Layer 3 of a small transformer language model trained on English Wikipedia (12 layers, counted from 0, width 64). Numbers have three digits each and are written without spaces.
A neuron's activation on a vector x is GELU(weights . x + bias), where the dot is the dot product.
The model reads these tokens: " T" "ob" "ore" "k" ";" " Carol" "ine" " Al" "c" "or" "so" ";" " Che" "t" "an" " S" "ah" "ai" ";" " Mark" " Smith" ";" " |" " L" "ind" "a" " Scott" ";" " D" "am" "ien" " Min"

The vector x that enters this layer's MLP at each token. A number n stands for (n - 500) times 0.0074.
0 " T": 343451390585486719450544509631348490446545660495500511553630704708575599470719450552626323760481599263550271402500335401363574465557491784323410406482707504414387424388814187395163750421492528
1 "ob": 341405407743514712583510815636431476307538736598573451591532618646813544427576364516455345678559331215547164355587443472502421287551575830475415564364586481377463469419613317515254416498513547
2 "ore": 406320243782392625667613446412496232331557711583447377613763539641509451547652369570659372615630665439648300418467489302522337240514554607510657350445428374654379607512737235516311594496498648
3 "k": 407339374801252661541606366528452538300595869527651368620523444618710501636632344614702571653496597415789221529518325260415540386505379549447479635375371438361466424279576356420421602553446705
4 ";": 281361355565304820465601456493696528282452823497544444572467430614498563701586489725679562583523548353613225598452222351447646294767465544326579225524465371545560555361482329398358699596571593
5 " Carol": 306305409705537554503614425551556455502460623608779277676482571774431503578668280537599549723610585402721146436531295205309417328467718617586553465555603463443559354379551283495282677557432441
6 "ine": 254381350726515492546604414524602351353632648701683269729507356634468506713551350507508720572519512472801276330456391289614333263613582626340563296475322407593438568551649289531428565594442715
7 " Al": 276522405677575655507610403410466454521546735658628243565577690805480495588441409569674621546591505395598056487587324301506514382524471673497536320548599488374374478409741369315111701513463499
8 "c": 428517512638494624622450429391449484488649654581765333772466612644793715562456392693434430798445386361700313524424250257481261283466437665360518404433519583265632389444688365513280543598466488
9 "or": 492464478891618646657757544217542334433442679597371461819499458646566616639353308557601412678433603345587247466409484389485284360465606711261520449544336482382432509510684257444410539468576583
10 "so": 163493466766496585618565222366378447167483752562614425647572475711581561630370378463721541832579505506679272559485361317548530230594638555433537263416446509504368507425625405646448455454500686
11 ";": 261395410588280791510513435494684535281458804522549441575431490586477556749569471734686597615488532386575193592386257361433633258737503567309607252563463380536535571309501326393416738601553567
12 " Che": 187402395743520499440616315647292573558467751584638434633619670792592453656521448532690391665448660247669233514477376374471483351605412666433503362447622380354345518529576304453259691318568618
13 "t": 300584254539516628597571588537392455436528630686469556654513451804714625501573309644601236813322396423502497411620468380492532175365523689412488550491463449285523505391798225417379671366469675
14 "an": 253449245673456491736649487535493387229585787630522429527703527804567551730583428547688375635590523580529320355551460299362553341408499562380468567312461418409418635338657187506251585521605624
15 " S": 327500432642463607435554387522381435493582708427682418571626677679535632699669364573633594684551516260681253549495279271328487493583547774426457312433528423489439460353766242356143684454428620
16 "ah": 380446418522388697563382504433534498310611739519565403775649580696645507572520384630425380798733427161639298378805317273364555390434651668383445554567392445456270330418582479560379709451554502
17 "ai": 342356294711278544640513540600609389185657837600519291646737468826482550587609233539682420661507646313651296393540419270505499440547497661383358437524463467497351417488510428500363666580524552
18 ";": 231409353597300834511561518505692544269489778510529441569467501618510589712607462694649572578522544332549228603450229323431636280745465574275632225519474356518527530359502346415381718588532602
19 " Mark": 408319324748431616481695464604409528359479677577759340552574538635442417606638362495591556664636509413636026480508353365394447329667477690596620543435722333344488547424630273411151619562535531
20 " Smith": 405348405627392584454624313648418508429705691653675297659528499696375504645659328601596482594711546366763147451602327241404402357532457532571637495504582446430431517392635143577203571531525592
21 ";": 273370369538321814510571482537682553279470733523537416598427449595499574743639481721636570615476536363652229603485234305457663246734451517306604251539515355514561553415488286399341742583530540
22 " |": 246374423619325773462461533471583435410518845406543438630422498645492572603522454596532540661566544429592199610416208432444661422776412614383673380525493277525599564370512140404236759616667541
23 " L": 337406405642574676364673328574403402412506670423667355561588697582586482550677447549610535675534663403666171638554163341421517333639505643322616442592579493490362441443700297305182789373537483
24 "ind": 520418518566572661487542507589565338446641594690709533673638290749764120449473433520611609776534481396842193335467410281501487257455488647317501456586461451341396471349618449401336649497541440
25 "a": 466403376595315568599585476499437318266493878507661199570625446760684551811688393533710447727484578538741216498537261307533459317574527490371425400473430405538482484388587321503349585521587499
26 " Scott": 269350416663343601547660391588512499348593728675741363550599560786345442557487344601593502570692501421757032467513268262504504270651405598581552533508641441398533420466664347529260556503475517
27 ";": 277381411569323802513578442554687542279487758498554423596418464611462564755640452719636569561474544411624214634463192309499636262738445540293599269525504337511583545421472291403365746594495535
28 " D": 451417446626491691450632388552431383537471701440616367622631569701527439534612408693539474739521743415591152564498180246407446396609420650277503326556685540532485443329801242390284756467515436
29 "am": 416364555695496820570437658477468335556574663579645257609518555761803406639524374534473378646613474355799262318578309279542297445461642596421363493507563368372429446308616322489310503637673415
30 "ien": 482448262732381505544687469530503632206519823703561225565585510746524543714618237419633550715640536389578318373431364304503527275611391605565464480485502390456326595475572226584281538518515611
31 " Min": 356462284613427487416616299578491475513517637597626411518625611849604499833613391523668493568612736399497276466409351242370572432630478634456606412461605382418328443321676175492213736479461586

Each question shows the input weights of one neuron of the MLP. A number n stands for (n - 500) times 0.0017.

n40 (bias -0.013): 525507661441485366461530562619335640518498432431591295479338309429627373525482416621418560349659569403787569510391603370324296534602535434698557435472568433543733474466351554696423491474555573
It fires most on token 20 " Smith"

n244 (bias -0.018): 481391549367456430533527598515414444608615500660619498417323473565422545598580634599642590423527221510582494345431488672496584509419409455465401424616677509458622539297392390540717460668495405
It fires most on token 11 ";"

n94 (bias -0.006): 673714464596628459484391527327686339619466459528645484472275614573649520530502494502358607557607460483503498270647608631419473345392312507525412463359496426556538373552472518510448540593495516
Its three highest activations, in order, are on tokens 8 "c", 29 "am", 1 "ob"

n285 (bias -0.019): 680617450571603695658437687513491706287481396543487355305533250360450382371583386554453419475267565705413486502580329243560713578448725535667362442400530588465553327560482574558577447344532708
On which token does it fire most, and how strongly? 13 "t", at about 0.4

n21 (bias -0.036): 129536492477749378387665490352490661424659264447399406474482493541530332364523729442525486351488549693483499542359742210340329471528607386663454553429485696542599499480659448496677452475626790
On which two tokens does it fire most, strongest first? 10 "so", 6 "ine"

n232 (bias -0.022): 601380472549642463605516514282314651471466384458554402206383446186742474331590702506556407409700510683506363586347638388272474344423557637595792601519570435747582276744509555450361461591689445
It fires most on token 19 " Mark"

n11 (bias -0.023): 567462501631544609576488460499582417481586336585409448545407349568326699627643650278535584450423501562548540347554726555454362467552187346603376477507539734495182755586467361537466427347477559
On which token does it fire most, and how strongly? 30 "ien", at about 1.4

n156 (bias -0.022): 438494634317551364503585627602392490483496305515458560624357632548673364408514438394590414211647342290528597532386491602460587371524410601377450328626664586604195541529643574699670479599615379
On which two tokens does it fire most, strongest first? 1 "ob", 24 "ind"

n140 (bias -0.010): 533538689501487440591485700672399281366556442374445479385657307395150510508407513500379549398685451371700672485405468313339551678581711390552740615497654574253409426443526659385440417367671613
It fires most on token 20 " Smith"

n170 (bias -0.027): 431594575586539652705467633484256565712773699539346351524278535432492376463478724633420527544432261554581585572429601553310300409299353593632577554437460414739451396676390554485418492436667294
Its three highest activations, in order, are on tokens 8 "c", 29 "am", 1 "ob"

n251 (bias -0.028): 661500571347314615546592718431436372407588458435488325548623509381287338512563634602593503616586540211484583470413555729407459498368732207372435522560645663436424625697503550324444449573408483
It fires most on token 16 "ah"

n255 (bias -0.012): 580338542378525620591401356761478564695540338631572508614438410501368577621606297505299377435667337505596565410422483666424469630676532413652412456408483557699421477343485686432447582189601412
On which token does it fire most, and how strongly? 20 " Smith", at about 0.39

n243 (bias -0.020): 470388533529591459584436286532562534487543594519371578690283436385238640479585447439709512384449699581382550405505492589256746376573377423516534557518512461709593562251616509647574188547509523
It fires most on token 11 ";"

n67 (bias -0.045): 652792562619488520509306403362530488713521558530394486592356541398488632365323463357574413431390686246341540587596331502391410542471462366550596867487458711573422383392694572353610300694638385
On which two tokens does it fire most, strongest first? 9 "or", 8 "c"

n148 (bias -0.028): 424446578400449270291496485504403448539453534498499573381482460546266514644483409570595596413445549704714449692327622375539533591472443584528522406688551754509706469362538531474479441253555582
It fires most on token 26 " Scott"

n32 (bias -0.043): 477431409375636566505507759547269468347548582191634200542427623475386534540333759347518547557478663380294576635634569534487446553422339636533557600439310533671427454602493641567564570299664310
On which two tokens does it fire most, strongest first? 16 "ah", 23 " L"

n106 (bias -0.011): 656486532518588678594461669631384571713529549526401398414599359394651532556507486501652551380508364662564501558553369363320349561498529408443384311405571280501512522637325641449511545633355444
It fires most on token 29 "am"

n23 (bias -0.037): 602272506324561451534474491366726418699427453409277770141616545705445475670481479532375512354602615601537403465635565558775377368576511425680454523580601324390600418364350394529491569401695583
On which token does it fire most, and how strongly? 31 " Min", at about 0.26

n86 (bias 0.009): 446505441638547623428504466496620600557419535423509423504427535470438560557589355441259495495449703597393668564397491251530461663563503412501720523420507447742445286654413476496445340481487451
On which token does it fire most, and how strongly? 31 " Min", at about 0.41

n294 (bias -0.018): 442661348421447519628496613548603577654437454620500462506268585638592556325736390334712586265595549604571483337394480491472595516474336414575445447514629562374573527409396592560560387523509272
It fires most on token 5 " Carol"

n292 (bias -0.022): 576698501517391444450734421513361314596489441476562350590420503581163442524554597521527606521582436602634608615449451525293496536474284356667518591334413562532586290566511558423498495576594595
It fires most on token 20 " Smith"

n259 (bias -0.022): 343476544581510425490386502491546655632411328555394314550378553359687392620621375470438617411597413409490434191444565633569318493587594395572526503548619465605522618653624425494609360567533318
Its three highest activations, in order, are on tokens 29 "am", 6 "ine", 1 "ob"

n208 (bias -0.047): 423599315486539276424499537344496559573687294523527537385331590471759427456456752535289449525707683444428455487722705606292543624706622389602421529527451412592564332546442258425477540493392397
It fires most on token 31 " Min"

n58 (bias -0.022): 368368364557516454552416626715302684342326491446440507483287518449509390405610523519484501654430632542496570421575595594468381481546256536649483599495363281792623543484397527546575556683578471
Its three highest activations, in order, are on tokens 22 " |", 1 "ob", 30 "ien"

n74 (bias -0.009): 721458424486358391374498439349424633490401646599339304495386603551294518545691422416527515471286523438621597514559756507472509611414670527452628613540349520354712584493503457481627534400618348
On which token does it fire most, and how strongly? 9 "or", at about 0.5

n50 (bias -0.015): 541626490456421463338325333460652530554482485626404526504617544543532640388540429628638471369572509395504628454269551468318494687387467457578450383410427401479435499522660733887455616444599607
It fires most on token 31 " Min"

n103 (bias -0.023): 488591679418579519697608419452398603513425415511191749541486345501529543722432083372404455346453386407462525661624545467404367470634712520397393451768452362518543457629447698534488618600465625
It fires most on token 9 "or"

n236 (bias -0.037): 492592864521568175508295471699606527627393705419546533457396315392404563580440446441453649467441507697425339331483523380455551649649518496478390660508210333632469509604624437281849425367708471
On which token does it fire most, and how strongly? 6 "ine", at about 0.13

n213 (bias -0.033): 489358491404403246692620731584400422422350666492514710451534415380358500454515467587636476557360554672491507477577571331756350669420367301437521687377514569411605479646707476307266540575678564
It fires most on token 14 "an"

n215 (bias -0.024): 562443585396425218544597647381535438538599520544526557400622353532413560453663434420612728547708434483492492743337437422517477332638524398557529516463423514417450560631280604570646454479358532
Its three highest activations, in order, are on tokens 30 "ien", 6 "ine", 10 "so"

n100 (bias -0.015): 469815430362369459381615470448556453458490597476730391517594286423317424445736341595475395461419572524510652459559586597479413752534327409566454353424672514488358471633500503496600705284586268
On which token does it fire most, and how strongly? 17 "ai", at about 0.35

n107 (bias -0.037): 623458520531645529318348326402466596476567493416470731356501353440336452873202471520547638304365825591481672398431535429526757484362644395578412445309366627522435463556571475401536660735466589
It fires most on token 31 " Min"

n176 (bias -0.020): 426328450460504467421437512621475410533250360517488512613598316463491547483620625592539687467631597490326434591570617486600672563477616526539330265636421547774490510545476470414560484371662398
It fires most on token 4 ";"

n117 (bias -0.039): 658686336383563680440610646540458567503783505533490729231349398461567625444402436526573534399557430254258595644396401577589612449428536430314569669478568542456349337560513705356622642322434456
It fires most on token 13 "t"

n136 (bias -0.025): 256333452430342506458514587518505676462309616492521614635546687465572344463512359277472479428483551618422548434382456672617364563334525603348417398659438622366797310289628740535534434456664622
Its three highest activations, in order, are on tokens 1 "ob", 13 "t", 29 "am"

n276 (bias -0.020): 595480443558468306579277559588554520399491502516348624527305525416486407367398503431585539434484384506638479355469732333509490534459401602359588542815322610622626633716669339402735585369527511
Its three highest activations, in order, are on tokens 9 "or", 6 "ine", 24 "ind"

n248 (bias -0.024): 488400411414740328665507460293571706556399378638672483631400392479587399584366602363342713452543484419404568494318536353469496536230728548545529342614504499499405297577505453357676592429777525
It fires most on token 9 "or"

n235 (bias -0.028): 588460543342581487708538504588325402422385457536495563444365559558351524305487376528668568480480546412640487752379501623492610616468588497509435435419529585787480532189304541750604431433457586
It fires most on token 10 "so"

n24 (bias -0.018): 478451475448390553593484790376480756413466407333386672454480563513490617612419485268478451671518426643482349368490454608574279558423436416635387387559594554577406678501574326477639478556570556
Its three highest activations, in order, are on tokens 1 "ob", 30 "ien", 9 "or"

n37 (bias -0.004): 530498601340386530350422649548625513531515554436297448441640609489470544594311427616613560501631340530549546642393472604608288285440483687587471538495546290381365541458289598571521547370456541
It fires most on token 11 ";"